Layer 3 of a small transformer language model trained on English Wikipedia (20 layers, counted from 0, width 128).
A neuron's activation on a vector x is ReLU(weights . x + bias), where the dot is the dot product.

Input weights of the MLP neurons that the questions are about. A number n stands for (n - 500) times 0.00097.
n15 (bias -0.068): 452,573,451,412,330,690,671,257,456,650,433,439,410,341,529,424,468,369,485,632,633,586,561,558,308,594,432,451,504,251,380,650,542,414,401,547,269,329,385,617,600,720,578,648,607,518,471,350,507,468,627,475,503,467,687,585,460,640,466,473,651,389,470,431,442,532,544,631,518,552,440,431,334,616,489,674,460,493,503,483,395,551,705,496,625,329,558,391,614,349,346,529,482,636,676,500,588,455,634,643,425,369,517,287,699,753,689,387,577,493,394,382,572,720,478,256,483,448,315,392,560,373,463,240,572,527,429,507
n37 (bias -0.115): 487,476,497,424,459,525,482,448,658,628,503,368,420,608,472,513,441,599,772,441,480,426,491,518,390,426,496,420,432,569,481,652,598,455,610,517,602,420,370,583,490,560,424,490,577,514,584,597,265,535,591,330,316,633,516,402,757,336,580,401,391,374,558,699,174,534,363,483,571,564,423,695,535,235,452,362,200,703,544,530,409,500,424,517,661,364,479,578,403,644,403,578,504,549,554,365,469,410,264,688,406,496,392,379,443,430,461,532,250,774,452,656,706,370,458,591,694,493,527,388,506,445,619,692,452,493,481,418
n58 (bias -0.020): 627,423,814,420,637,581,283,459,549,642,564,582,473,540,334,511,500,374,596,432,568,403,458,330,661,586,313,537,469,315,308,744,555,459,395,636,546,492,512,588,472,477,409,555,460,729,343,494,591,491,470,545,449,479,638,547,594,442,653,335,381,362,479,431,434,491,430,594,581,489,484,484,544,458,535,449,554,678,465,506,440,599,511,541,518,408,482,581,515,432,517,587,291,601,426,574,561,443,455,362,574,665,384,392,469,546,473,521,407,447,400,550,405,562,610,564,639,584,523,278,470,547,488,546,503,506,487,421
n128 (bias -0.067): 385,494,520,549,281,512,597,534,274,616,584,489,332,591,597,473,568,402,641,543,505,418,508,494,555,374,425,578,412,704,563,449,436,608,751,472,469,508,265,590,407,511,396,433,563,529,466,503,593,486,609,517,361,605,602,528,544,556,475,403,503,518,541,320,364,534,400,464,375,464,581,595,590,431,475,497,344,568,400,536,463,417,429,531,450,481,436,633,342,448,514,686,529,543,495,613,645,334,517,713,639,630,455,486,519,628,455,471,472,377,373,551,543,494,509,398,636,539,582,546,481,703,550,441,516,435,431,553
n138 (bias -0.013): 457,468,465,376,629,461,749,465,402,646,491,261,497,394,607,551,670,500,553,541,475,431,615,464,457,682,616,304,463,344,552,503,344,512,626,515,564,361,554,503,434,600,626,485,434,503,408,606,564,429,339,416,528,497,511,487,409,484,474,534,651,478,595,485,732,409,460,486,497,443,656,398,478,404,512,482,702,466,650,500,527,542,367,332,451,468,521,461,296,548,420,639,488,625,486,479,704,662,413,615,459,476,564,634,548,609,344,497,488,561,438,417,556,503,330,460,583,300,401,325,453,608,476,590,470,595,545,485
n146 (bias -0.025): 419,363,389,535,580,532,614,622,347,399,612,395,457,640,475,612,371,450,262,352,527,630,510,578,368,390,605,441,445,342,592,352,452,475,441,479,486,503,504,496,435,632,381,427,588,388,465,743,493,560,464,446,476,525,688,306,460,462,619,560,666,718,482,554,572,608,427,561,421,589,693,523,333,514,528,507,425,399,561,538,671,414,793,594,427,428,493,414,533,621,419,734,793,422,783,541,531,696,282,422,493,532,188,500,375,367,471,302,385,550,458,570,465,496,599,468,585,369,375,511,303,378,700,521,384,633,376,587
n204 (bias -0.081): 435,500,452,452,530,619,594,256,559,427,474,549,447,701,470,293,455,320,978,575,489,340,402,550,410,485,460,714,320,350,465,466,518,606,403,606,703,626,382,448,678,261,407,426,536,408,296,342,299,704,708,392,623,504,614,537,736,359,406,421,592,572,508,423,412,485,629,500,562,573,437,358,490,668,459,481,466,518,507,617,233,741,432,507,741,221,577,672,562,587,587,535,317,579,383,456,437,294,733,489,500,400,461,602,265,521,549,658,489,585,388,534,474,565,428,578,431,648,453,597,574,447,481,437,583,643,364,333
n217 (bias -0.034): 556,334,623,539,483,553,380,659,413,539,537,465,384,483,520,559,618,429,775,315,589,528,542,395,647,386,555,533,479,350,581,439,590,555,586,442,435,467,299,578,681,678,534,534,433,512,404,393,349,573,568,341,483,622,524,518,548,554,556,484,577,324,446,370,600,494,449,352,414,578,515,506,656,294,435,362,526,542,626,438,421,512,362,497,542,432,379,444,524,535,675,544,518,480,578,492,523,517,374,546,723,423,530,469,497,569,677,420,377,535,511,523,552,485,535,360,519,486,389,550,719,476,566,500,542,508,354,629
n224 (bias -0.036): 574,685,612,538,449,381,503,598,196,652,433,497,588,462,494,488,346,372,425,526,389,650,326,588,776,487,527,469,554,291,296,410,314,633,561,597,532,475,546,693,572,543,442,459,288,493,390,568,527,474,406,605,652,460,512,632,530,615,441,445,462,421,473,398,438,522,386,500,692,425,524,423,590,310,446,579,559,593,491,459,405,664,404,497,677,421,461,438,497,705,264,559,579,474,475,643,681,658,428,464,506,375,625,354,559,491,593,345,589,570,394,455,474,373,325,520,630,576,444,563,455,579,553,621,612,515,500,522
n238 (bias -0.041): 418,719,463,597,591,507,575,522,649,496,558,271,397,712,531,622,357,507,652,442,408,407,482,375,566,507,533,593,447,357,274,476,397,256,432,510,463,674,507,428,606,464,663,703,454,371,290,531,588,548,481,406,411,578,632,521,648,439,507,354,611,401,774,353,559,476,344,490,570,570,284,600,408,371,507,664,389,615,602,457,403,576,605,381,585,600,577,611,592,507,724,535,552,469,473,429,503,549,549,411,332,430,439,533,405,279,729,458,466,455,626,493,710,448,448,346,411,312,362,537,698,442,277,530,472,558,492,497
n245 (bias -0.024): 452,541,395,481,243,540,589,512,434,383,454,397,482,528,793,383,641,558,523,514,459,614,388,576,312,507,508,493,423,450,556,479,382,689,666,575,503,561,339,585,527,582,638,423,620,544,318,539,390,675,447,279,606,724,503,651,478,694,356,453,619,527,360,405,562,659,662,400,515,469,463,649,467,612,552,525,540,684,497,452,428,377,337,479,316,420,522,319,548,403,425,416,446,272,514,558,542,582,269,710,667,438,483,699,575,258,549,420,770,550,373,496,525,586,561,267,456,375,439,779,606,533,566,525,633,312,410,468
n268 (bias -0.052): 490,510,432,434,446,451,436,452,379,419,419,479,555,520,479,457,626,619,326,737,401,450,549,517,526,434,482,511,550,497,663,312,544,448,585,610,460,500,462,333,589,497,650,605,576,391,390,411,546,348,400,328,394,560,481,628,384,561,715,441,588,452,361,412,703,326,582,487,251,288,551,578,401,535,726,420,734,530,528,784,656,371,612,561,266,460,406,371,518,559,454,598,632,538,414,481,780,464,430,589,500,493,445,523,579,506,643,286,463,365,633,679,514,431,624,531,550,722,457,685,529,455,678,324,481,305,398,663
n279 (bias -0.063): 503,529,497,340,477,490,666,421,469,551,730,652,563,494,550,500,421,456,689,390,440,532,566,594,602,490,507,336,596,493,401,318,545,254,767,570,685,370,483,434,414,490,484,448,583,490,447,804,500,667,739,541,363,620,448,603,473,485,657,434,673,571,559,867,530,530,552,510,446,353,462,543,568,547,497,379,473,452,539,506,419,433,646,411,360,458,409,379,558,463,430,625,544,217,609,440,539,360,524,460,517,551,522,417,373,427,442,480,359,441,352,470,473,567,443,736,605,458,261,407,463,497,637,490,451,632,533,615
n289 (bias -0.040): 682,436,424,311,511,642,602,752,345,463,630,406,474,376,533,676,464,467,338,234,559,380,480,706,671,574,492,446,844,315,534,467,383,467,576,548,293,538,371,533,507,563,334,676,539,481,595,569,459,383,432,426,237,477,480,371,459,685,542,441,368,745,364,593,348,608,455,489,399,563,573,688,517,633,350,415,285,413,457,705,489,736,444,420,350,539,537,448,515,449,560,671,737,617,419,487,496,472,278,533,423,530,236,700,430,537,554,504,464,620,543,580,390,574,507,572,416,539,675,610,551,661,508,360,540,545,256,475
n315 (bias -0.065): 424,608,356,519,512,542,378,472,579,536,425,608,426,480,406,576,422,307,553,553,578,407,123,607,537,479,534,405,506,564,446,482,554,474,404,576,480,539,609,474,500,514,427,439,684,455,515,442,248,453,445,655,379,425,462,549,467,490,579,583,511,366,464,446,613,465,606,684,566,438,648,569,704,497,722,458,443,565,431,494,613,639,430,430,521,477,461,545,642,349,466,512,444,735,435,611,339,489,456,383,494,643,492,483,494,465,476,497,405,440,628,386,532,367,556,574,379,583,385,528,552,522,542,448,476,384,378,671
n317 (bias -0.030): 521,534,472,512,544,552,427,435,559,328,578,519,459,451,248,433,456,381,483,760,582,405,506,468,655,564,517,417,447,468,550,528,574,595,443,522,584,515,532,699,564,412,465,472,310,539,608,557,392,290,512,646,726,608,623,601,441,670,518,377,506,432,424,510,587,450,467,356,523,436,390,254,335,226,547,532,487,582,790,247,497,484,658,475,464,469,568,726,493,593,506,451,490,618,589,554,438,537,648,510,497,461,542,546,470,591,438,717,563,524,484,548,331,510,526,394,674,357,473,353,562,440,487,409,555,680,465,506
n321 (bias -0.031): 224,398,522,599,670,653,702,528,581,664,507,399,237,623,402,518,389,648,658,620,511,601,231,557,504,734,389,484,481,507,375,425,522,736,389,534,375,718,402,489,615,561,782,507,695,553,339,474,462,631,409,458,223,581,507,394,550,577,374,454,434,719,395,420,515,463,427,428,435,561,476,556,528,656,357,340,678,364,399,475,492,720,550,456,423,329,739,561,554,564,464,664,496,549,533,466,423,590,250,855,552,496,212,378,489,517,683,378,552,577,455,522,541,409,440,571,410,434,375,520,507,598,523,526,445,355,561,327
n322 (bias -0.032): 651,470,640,427,628,664,615,444,360,465,606,423,475,449,478,485,604,531,705,389,329,467,544,472,476,662,500,393,344,417,454,451,668,485,460,583,539,485,370,420,624,547,693,509,322,513,540,420,399,413,607,516,538,516,375,541,304,418,604,357,473,414,490,629,597,430,436,658,613,690,484,497,506,638,669,675,575,524,458,485,478,581,444,610,401,458,481,444,383,379,447,585,422,695,765,514,437,459,600,500,648,299,416,399,361,630,349,491,558,512,488,518,398,373,571,503,491,355,462,470,500,604,535,482,753,450,378,430
n332 (bias -0.048): 595,586,451,338,464,672,445,475,661,686,552,477,513,666,609,341,471,443,503,536,487,510,527,296,494,403,423,413,449,638,230,523,310,487,428,622,506,437,380,671,691,560,618,510,551,544,474,480,442,735,528,493,709,497,494,544,758,438,414,434,406,585,551,527,618,467,575,679,476,347,691,592,472,590,432,500,373,446,390,648,624,299,390,441,163,584,466,252,476,453,538,399,436,649,513,497,510,525,393,546,388,439,509,700,456,536,408,537,373,577,457,464,480,250,600,574,440,662,415,447,531,553,558,559,376,338,594,572
n369 (bias -0.018): 445,453,548,387,596,568,415,539,375,522,644,406,470,391,530,538,566,414,590,403,561,468,753,534,657,320,551,535,431,485,368,485,453,546,515,321,503,497,289,389,378,439,605,623,681,531,546,509,497,491,639,306,616,656,634,618,590,465,468,500,488,377,569,466,441,308,478,518,447,465,446,363,449,399,381,248,411,584,453,371,558,614,387,512,628,411,395,528,534,448,541,392,540,549,292,568,369,515,546,458,642,515,614,564,645,416,472,686,616,628,452,397,679,552,527,484,532,479,523,419,395,574,725,485,672,520,390,485
n380 (bias -0.044): 530,506,478,466,531,458,338,328,416,407,642,341,591,594,462,415,388,357,655,412,626,412,556,585,410,500,632,434,529,301,419,422,415,422,485,538,632,497,459,550,672,371,624,559,554,596,622,544,356,607,529,471,536,809,422,533,558,598,693,402,466,440,746,510,525,326,484,361,746,446,434,446,404,560,601,630,354,497,559,470,557,601,434,460,490,546,503,411,477,465,425,746,421,447,436,452,604,533,433,444,397,682,321,479,410,514,636,490,432,424,540,616,861,415,528,508,485,427,365,561,593,609,587,485,406,512,418,444
n395 (bias -0.066): 614,500,608,514,362,338,487,448,415,634,542,479,610,432,616,585,428,565,574,600,453,618,527,592,439,515,429,474,544,494,469,455,518,482,554,518,482,564,598,482,462,582,503,524,611,475,232,824,512,466,383,639,298,419,640,538,431,560,553,601,491,455,409,456,714,385,431,506,596,562,503,448,401,562,554,395,395,552,451,429,432,429,660,431,585,393,299,447,428,540,281,571,454,662,397,560,509,421,321,579,582,364,557,582,287,643,525,441,692,491,452,485,421,552,433,754,675,473,663,389,517,509,337,398,525,509,547,422
n410 (bias -0.117): 493,609,665,494,449,469,699,618,564,378,537,606,627,480,469,253,591,583,453,435,376,490,319,735,438,421,721,697,266,558,481,466,547,315,666,157,550,520,435,537,635,615,327,328,362,598,445,534,521,689,650,479,398,303,670,285,507,463,602,526,470,588,457,448,517,605,571,497,559,457,417,529,643,562,631,358,372,556,537,460,452,531,330,514,380,297,392,510,588,503,520,510,448,486,470,429,383,484,590,565,503,580,378,520,320,459,585,549,574,699,510,664,637,641,414,555,392,560,588,743,388,542,489,416,600,432,635,682
n419 (bias -0.031): 518,225,567,399,378,494,407,513,506,443,655,460,525,557,426,530,558,660,441,448,415,685,492,438,494,329,461,497,465,534,520,611,206,753,378,540,515,518,503,329,630,568,488,740,470,421,404,540,525,633,638,525,482,525,358,511,674,541,533,541,521,398,449,541,550,491,643,506,459,411,237,324,614,519,509,810,525,468,531,608,338,425,671,573,602,593,375,556,348,534,494,409,484,398,521,533,557,565,547,543,485,616,430,574,453,472,685,528,606,436,469,669,454,540,345,586,621,494,609,404,509,471,646,433,427,430,395,576
n421 (bias -0.066): 476,514,483,426,370,551,489,389,449,518,206,507,496,562,639,719,324,540,567,642,483,394,506,443,415,428,485,411,507,387,375,422,372,660,570,336,618,629,600,581,500,820,718,640,544,591,649,726,380,546,563,312,514,252,702,513,496,491,445,503,486,515,643,337,514,539,562,349,507,575,578,489,507,410,608,550,277,782,474,565,382,698,429,278,500,593,464,576,405,650,524,641,737,607,531,516,625,534,450,436,550,504,390,585,537,396,516,540,476,603,472,447,653,339,436,401,279,240,544,283,335,527,650,591,332,544,484,475
n424 (bias -0.038): 490,552,556,455,428,347,566,514,710,473,572,337,446,280,594,210,345,662,676,530,513,349,566,439,426,456,239,336,500,430,736,659,558,300,335,447,529,503,399,430,680,465,530,539,603,602,426,487,616,463,475,565,593,569,414,709,377,414,391,421,598,486,490,636,307,652,438,465,684,526,577,400,451,652,464,659,490,657,370,451,584,514,525,609,424,285,547,500,641,621,695,524,348,453,629,554,454,478,429,530,443,306,337,561,455,399,571,378,572,738,414,367,477,436,376,455,554,520,487,439,649,487,517,444,506,598,526,490
n469 (bias -0.038): 337,555,488,435,612,479,550,336,552,421,459,548,551,364,497,537,538,642,497,464,506,497,484,485,469,542,563,550,559,411,564,550,265,509,497,739,555,460,383,580,575,377,515,732,437,683,446,470,420,566,598,330,394,678,390,529,405,511,506,537,327,433,528,460,679,568,651,477,439,606,594,288,544,397,310,603,527,657,594,376,515,440,540,450,635,529,676,570,469,473,569,494,660,354,543,516,336,560,645,574,491,345,396,414,540,722,525,552,418,483,494,503,455,350,482,588,386,573,489,593,489,631,426,388,372,348,598,409
n492 (bias -0.028): 441,409,397,441,375,658,594,337,478,363,607,507,413,350,457,462,253,584,561,713,469,657,344,489,555,617,427,595,466,324,430,673,226,355,339,507,274,545,496,457,479,649,357,525,702,430,576,475,596,431,622,482,493,701,520,551,374,436,531,476,376,542,579,541,474,432,399,472,570,402,470,578,533,386,348,647,559,669,666,451,569,321,455,496,608,387,595,588,418,536,490,533,496,261,559,497,206,358,792,529,446,566,351,316,659,759,594,633,592,558,568,295,674,456,435,529,590,708,279,535,500,612,657,575,335,630,441,528
n495 (bias -0.015): 482,479,511,527,586,416,577,365,407,525,478,508,632,582,387,582,378,583,722,546,445,524,677,486,406,660,590,354,531,535,495,538,503,604,486,618,331,406,613,432,618,524,554,540,608,533,607,622,500,319,359,455,573,410,618,556,464,541,479,523,446,535,591,486,589,595,285,577,405,376,514,368,487,450,428,503,481,534,473,450,470,777,521,546,661,428,267,616,537,486,542,480,663,401,497,453,591,505,301,612,377,595,410,416,453,558,573,411,468,559,440,473,514,417,560,439,421,417,531,356,505,500,565,532,485,528,524,338

Each question shows a token from some text and the vector x that enters the MLP there. A number n stands for (n - 500) times 0.0074.

" opened": 591,568,341,721,592,363,598,525,592,352,405,670,501,669,373,610,528,447,571,427,271,442,685,544,288,422,564,439,564,623,608,564,700,455,473,493,559,469,372,506,481,389,471,427,547,467,413,594,605,454,457,323,698,468,336,243,422,595,467,433,511,455,503,561,539,244,446,142,903,379,461,527,480,327,591,502,602,482,243,542,636,528,530,654,307,656,687,555,617,663,449,324,422,450,415,611,478,580,507,425,504,433,284,370,741,709,528,613,525,387,479,407,496,695,595,583,451,555,559,481,587,259,406,467,466,680,356,596
The most active neuron and its activation: n317, at about 1

"7": 668,599,320,562,577,472,788,680,524,437,440,549,491,597,492,591,553,404,588,421,382,514,726,619,416,556,651,553,559,603,482,646,461,633,380,388,581,481,436,541,356,514,473,389,461,374,301,518,752,550,385,287,565,345,185,272,530,500,391,409,432,317,466,521,459,388,504,341,680,652,459,573,474,400,581,447,571,483,230,624,653,520,534,550,373,773,703,581,588,492,517,258,425,347,408,625,534,700,511,458,419,404,480,386,766,797,485,572,429,377,568,470,516,544,506,547,565,598,578,447,551,320,369,455,394,569,306,388
The most active neuron and its activation: n138, at about 0.33

" Mos": 592,539,386,638,693,338,467,638,485,490,491,616,518,597,494,672,472,488,535,472,336,512,709,547,574,542,616,580,498,545,466,602,593,689,375,469,564,438,329,536,498,523,604,328,572,451,395,599,787,579,294,426,521,333,308,390,452,681,391,616,297,365,444,601,459,486,435,266,718,570,543,553,539,397,599,530,548,410,166,600,684,341,510,470,475,799,514,528,705,514,419,237,323,446,389,575,501,613,515,380,423,428,464,492,705,734,454,705,461,343,561,334,536,652,551,530,556,487,549,558,448,329,399,443,253,450,418,212
Which of these neurons fires most? n395

"enn": 538,475,379,501,616,472,591,728,651,442,360,615,433,635,481,642,593,530,643,302,277,521,666,595,289,547,677,538,501,619,482,650,585,565,332,384,528,458,470,562,487,475,556,299,531,331,316,584,777,501,400,295,601,463,253,353,453,504,527,515,438,286,457,559,364,456,528,233,673,583,539,483,526,393,583,500,532,487,155,700,587,480,544,513,383,726,579,598,661,501,448,300,325,333,557,612,527,673,641,408,471,400,512,461,644,723,370,574,482,338,535,275,601,586,461,389,710,642,474,579,462,413,433,506,439,554,454,438
Which of these neurons fires most? n424

" from": 673,556,314,643,548,355,593,552,414,593,321,733,506,667,461,608,498,409,603,329,313,408,628,589,365,453,620,493,593,601,498,573,583,548,481,425,529,503,380,560,459,499,469,381,658,459,443,663,683,538,422,280,663,425,272,376,346,607,459,430,371,300,442,529,431,347,407,235,700,539,402,572,537,386,569,418,457,343,174,621,615,485,595,587,392,764,640,758,573,583,434,340,523,376,402,721,447,665,633,429,422,429,424,428,739,724,493,574,423,345,473,491,468,636,585,541,524,520,553,450,611,370,437,400,575,587,387,450
Which of these neurons fires most? n128

".": 589,592,285,627,516,426,623,688,502,502,372,724,453,670,461,672,502,522,604,398,364,453,708,577,340,539,610,446,473,618,446,657,532,600,439,363,572,555,261,489,434,504,636,333,562,404,324,608,732,625,390,317,536,348,151,245,461,455,382,452,378,367,440,546,531,283,435,201,736,562,415,548,608,495,503,498,543,484,210,558,573,484,524,553,393,691,733,592,612,592,477,303,476,402,463,656,544,550,592,390,581,464,513,429,786,724,591,583,455,340,429,442,507,580,522,520,532,505,575,502,543,395,454,463,502,615,359,388
The most active neuron and its activation: n321, at about 0.44

" five": 697,563,358,621,463,396,721,593,529,448,310,599,435,657,462,573,548,375,615,504,375,583,720,627,232,433,608,454,605,474,447,651,757,545,445,483,591,332,330,455,463,586,530,401,514,448,318,597,586,555,555,348,618,394,281,277,533,655,495,423,524,379,488,502,521,401,444,249,745,477,460,512,444,384,622,469,553,482,160,598,722,506,512,689,361,730,644,499,585,451,487,352,482,450,412,555,523,608,530,436,481,534,455,296,746,799,523,446,450,404,415,394,510,736,627,569,443,517,479,473,540,286,430,436,386,559,341,441
Which of these neurons fires most? n15

" was": 662,586,361,564,520,457,696,512,573,495,398,671,517,654,425,646,504,496,633,368,309,458,737,559,357,414,646,492,571,604,559,603,558,459,470,510,470,630,342,418,448,508,538,324,627,383,429,613,751,513,389,361,583,395,224,342,428,524,305,523,364,370,442,621,426,359,481,116,793,440,454,542,532,414,552,536,513,518,153,552,637,574,564,517,325,760,589,610,637,674,424,286,463,446,461,557,466,573,620,410,398,420,381,420,826,711,428,511,540,346,544,480,531,594,636,552,534,487,486,430,605,362,386,405,517,567,393,484
The most active neuron and its activation: n424, at about 0.37

" at": 687,638,305,610,611,456,632,506,510,553,397,716,513,613,382,602,407,379,552,382,256,448,657,618,351,458,657,449,514,591,508,629,622,608,506,453,562,504,304,441,501,399,545,345,613,553,466,630,556,441,413,355,623,304,273,330,397,611,501,423,499,350,424,489,505,400,426,303,831,479,586,598,493,355,632,449,579,403,238,618,644,492,538,581,363,746,644,706,659,588,385,377,489,420,280,691,527,577,572,362,521,520,421,447,709,705,528,484,390,282,457,386,496,674,521,630,478,455,530,495,610,299,491,488,414,460,286,518
Which of these neurons fires most? n315

" country": 566,590,457,543,572,451,601,682,529,443,385,679,517,761,506,548,586,414,611,439,307,473,631,648,424,521,747,491,573,686,638,620,652,669,500,406,513,578,298,507,321,454,513,389,496,385,339,694,595,558,403,385,639,456,428,325,479,614,383,418,451,360,419,536,485,442,382,143,533,387,473,538,553,445,517,564,575,451,116,595,594,513,535,591,347,702,683,566,581,485,351,291,509,440,465,643,467,814,557,434,516,522,245,432,667,654,427,594,377,334,545,407,520,636,454,514,553,595,545,526,453,311,471,400,204,534,292,462
Which two neurons fire most, strongest first? n146, n128

" discussed": 604,652,335,538,510,374,693,463,620,466,424,538,413,673,379,566,525,398,560,346,249,388,704,569,429,461,650,460,624,458,675,664,658,435,449,326,629,471,338,573,572,466,617,406,498,432,440,611,590,565,439,280,703,439,182,269,494,511,554,449,552,428,495,521,588,297,490,256,834,407,421,529,628,429,556,542,664,455,321,548,635,486,502,604,322,607,608,597,628,648,371,267,451,482,422,590,503,519,525,468,437,401,368,461,787,628,431,682,481,347,532,456,581,739,559,583,427,525,460,440,456,314,430,431,385,701,371,387
Which of these neurons fires most? n380

" ": 653,673,329,561,597,501,705,730,409,432,354,662,562,628,423,662,500,452,683,426,450,420,759,601,391,427,606,595,588,545,456,585,590,575,367,356,602,485,481,426,431,585,484,365,622,435,316,671,692,517,419,306,522,270,166,385,498,514,365,430,389,259,461,546,436,367,419,294,679,561,419,472,438,479,690,431,561,525,263,599,667,514,640,529,457,663,577,561,509,537,505,274,524,334,432,613,603,669,550,412,541,377,326,478,882,606,492,625,408,338,451,434,474,512,622,537,443,521,505,457,543,383,439,487,401,559,426,425
The most active neuron and its activation: n421, at about 0.59

"/": 707,628,357,533,545,369,619,692,500,542,365,746,449,615,500,592,597,442,487,466,427,412,673,637,310,494,681,494,586,516,397,600,634,549,506,427,620,456,210,457,531,397,476,380,580,454,287,674,746,589,306,360,606,339,238,281,472,515,357,375,341,286,519,537,453,344,403,176,769,629,499,551,612,448,591,419,564,530,265,594,575,462,474,630,453,654,798,536,601,529,363,313,481,409,440,608,547,655,524,401,461,576,516,361,681,636,524,599,461,393,513,416,419,538,624,572,542,561,544,467,549,321,485,436,438,624,455,404
Which of these neurons fires most? n224

"\n": 656,637,285,570,543,427,669,657,487,454,407,752,536,697,488,626,492,429,624,344,380,560,675,577,413,584,688,487,547,610,491,622,604,585,471,437,549,559,295,498,520,582,471,290,596,455,420,719,661,532,352,303,628,323,233,371,426,434,397,453,357,373,490,552,474,346,432,357,706,497,455,489,423,536,649,460,573,559,267,571,757,538,516,448,402,704,606,664,531,505,401,234,432,355,355,676,573,590,546,426,450,363,363,357,765,685,488,457,455,366,487,515,432,597,631,431,509,444,571,377,522,353,458,453,442,628,457,417
Which of these neurons fires most? n495

" to": 663,627,433,594,566,450,603,527,426,536,379,732,454,690,456,568,489,435,593,391,339,405,648,614,332,484,617,471,659,559,510,597,608,604,501,473,623,563,332,490,470,498,522,379,583,458,384,661,633,426,448,299,595,340,162,389,393,623,453,439,402,298,468,534,543,301,367,230,688,480,464,553,550,526,569,437,571,354,293,627,633,516,492,619,339,826,639,701,645,604,418,383,386,335,352,625,493,559,575,378,497,421,449,368,744,703,479,627,429,343,465,464,431,735,571,670,528,483,437,355,565,313,465,415,530,544,417,425
The three highest activations, in order: n279, n322, n268

" returning": 637,493,435,650,631,331,693,609,552,536,364,682,506,745,383,575,554,449,569,393,293,455,668,617,339,376,642,491,617,577,585,589,576,469,365,383,579,518,361,593,479,521,484,365,608,450,340,561,594,559,432,309,553,460,254,442,352,705,554,501,463,361,489,458,408,302,492,147,760,473,485,584,467,389,637,454,611,407,274,593,656,548,536,592,339,751,561,628,580,686,428,342,392,377,404,637,476,619,538,444,487,469,387,367,616,686,546,676,384,258,449,388,500,739,611,430,561,496,522,501,388,308,433,424,564,608,356,529
Which of these neurons fires most? n268

" End": 500,669,354,601,619,343,635,728,498,272,399,566,500,740,478,476,509,517,601,523,374,426,680,603,433,478,516,602,586,600,451,605,545,651,387,363,497,483,281,411,488,532,479,372,592,441,289,615,770,450,362,377,563,368,246,375,458,642,442,610,366,368,567,550,360,400,399,207,738,635,470,577,450,551,600,506,488,502,152,600,630,498,519,493,380,598,623,522,609,591,476,304,384,376,388,568,441,688,537,432,574,349,581,488,762,788,475,678,480,395,546,330,570,653,598,575,542,595,520,427,510,343,466,462,285,528,384,498
The three highest activations, in order: n424, n369, n492

" urban": 699,625,323,469,614,564,582,727,502,448,376,593,496,724,508,651,544,463,672,344,299,587,738,556,455,427,683,524,461,653,541,599,642,683,426,413,508,487,348,538,443,530,453,335,606,418,371,540,630,543,330,442,604,482,385,391,552,591,387,470,485,141,438,566,426,419,459,282,776,494,464,351,531,465,533,476,632,375,329,594,636,519,605,470,387,680,646,488,590,599,310,224,390,406,375,628,525,652,488,408,378,570,327,483,700,769,449,623,432,414,494,381,589,664,454,534,511,615,520,490,404,469,412,488,304,400,373,419
The most active neuron and its activation: n369, at about 0.47

" flight": 538,576,484,585,649,429,685,704,546,481,279,643,545,792,534,517,557,506,628,365,348,531,698,632,333,442,592,420,663,663,591,611,467,608,417,398,526,433,388,516,480,477,367,324,599,556,340,612,713,522,461,285,588,535,377,312,439,623,428,486,389,361,470,540,384,392,373,250,682,528,511,474,444,447,671,500,536,443,243,487,734,571,520,441,380,800,649,595,490,653,352,245,459,405,510,571,538,652,627,435,543,383,410,417,709,670,452,641,407,287,525,441,416,692,492,526,508,477,442,405,376,489,346,383,396,544,366,517
The three highest activations, in order: n138, n469, n146

" day": 561,550,434,646,619,387,679,611,548,406,401,592,569,808,425,571,544,450,567,519,334,462,687,628,381,503,723,474,694,564,563,639,674,665,471,531,552,531,273,537,377,525,487,338,528,467,333,696,677,605,457,250,574,441,264,275,477,618,423,455,366,339,367,524,491,361,381,194,582,443,454,530,566,434,552,469,560,419,251,477,646,522,494,545,432,571,759,602,624,569,386,409,438,416,465,534,551,715,512,463,508,411,407,323,665,737,443,585,398,424,482,291,500,726,565,569,508,568,530,517,504,326,406,411,265,502,326,458
The three highest activations, in order: n321, n469, n146

" Franco": 652,625,427,676,543,348,533,732,575,453,401,579,421,663,464,528,414,459,635,340,369,611,622,538,421,582,602,644,590,557,475,640,530,497,416,379,501,526,420,554,496,608,627,408,518,379,419,612,783,662,386,355,597,425,236,498,436,579,421,479,285,321,562,621,417,419,530,175,724,516,413,540,503,463,622,497,492,423,109,712,588,426,517,534,374,775,421,541,612,573,498,229,379,469,508,547,515,730,549,419,373,458,536,505,806,711,415,570,405,395,439,370,483,590,460,546,514,510,540,577,357,300,398,489,375,594,332,395
The most active neuron and its activation: n332, at about 0.42

" |": 625,644,305,528,564,388,654,616,480,481,429,681,482,671,416,643,509,453,655,378,378,449,801,602,384,519,642,566,560,593,519,595,528,576,375,358,588,512,385,369,463,511,535,357,514,381,417,656,737,572,308,279,547,266,229,391,460,492,278,444,331,424,470,497,404,367,398,288,682,561,445,527,499,451,614,494,544,489,214,599,646,549,530,529,418,778,661,630,569,555,379,284,487,398,467,634,491,651,587,357,431,421,451,434,718,779,532,527,460,436,488,529,494,625,662,449,513,585,467,428,690,360,423,448,408,574,413,515
Which two neurons fire most, strongest first? n238, n495

" led": 616,639,287,596,632,401,689,554,552,473,418,636,574,667,398,576,609,385,548,324,317,321,730,574,392,428,495,477,541,539,575,588,504,633,330,508,540,431,394,586,559,410,541,353,650,372,416,570,658,516,427,276,475,437,321,283,456,545,471,518,477,326,531,540,459,290,520,151,809,463,561,583,569,421,602,438,510,570,211,548,700,558,555,452,411,751,582,684,591,588,391,222,393,395,448,518,539,657,615,534,508,436,211,485,707,639,403,489,537,305,553,448,520,753,563,509,542,487,537,518,581,383,442,429,520,566,468,491
The three highest activations, in order: n380, n238, n268

"0": 685,662,349,570,591,408,723,579,577,450,345,579,477,606,543,639,505,402,595,389,412,465,723,590,351,511,679,538,604,631,422,589,603,541,336,393,605,536,356,547,417,545,431,407,500,440,242,604,733,543,433,301,606,354,196,227,533,551,470,411,464,272,422,498,380,350,525,319,659,604,455,517,496,484,595,444,538,510,197,559,590,473,477,584,370,791,721,572,582,499,530,290,478,408,454,651,484,641,461,473,553,488,454,373,785,762,510,566,456,211,581,419,485,582,544,536,506,579,558,466,584,333,434,474,401,615,302,396
Which of these neurons fires most? n238

" has": 673,608,373,446,518,495,658,619,583,533,299,600,572,664,393,617,567,469,649,396,364,333,651,557,391,379,606,487,642,569,664,631,552,468,410,419,654,624,277,504,475,486,513,264,587,396,433,642,719,510,404,287,573,344,243,305,535,594,381,536,356,381,428,623,498,321,484,224,745,421,530,550,446,444,547,507,548,472,330,565,654,558,619,567,330,719,680,639,606,617,441,297,440,438,496,518,451,514,495,359,431,433,374,496,840,746,438,512,584,238,550,397,497,688,608,496,503,449,495,407,511,402,418,422,533,651,357,409
Which of these neurons fires most? n424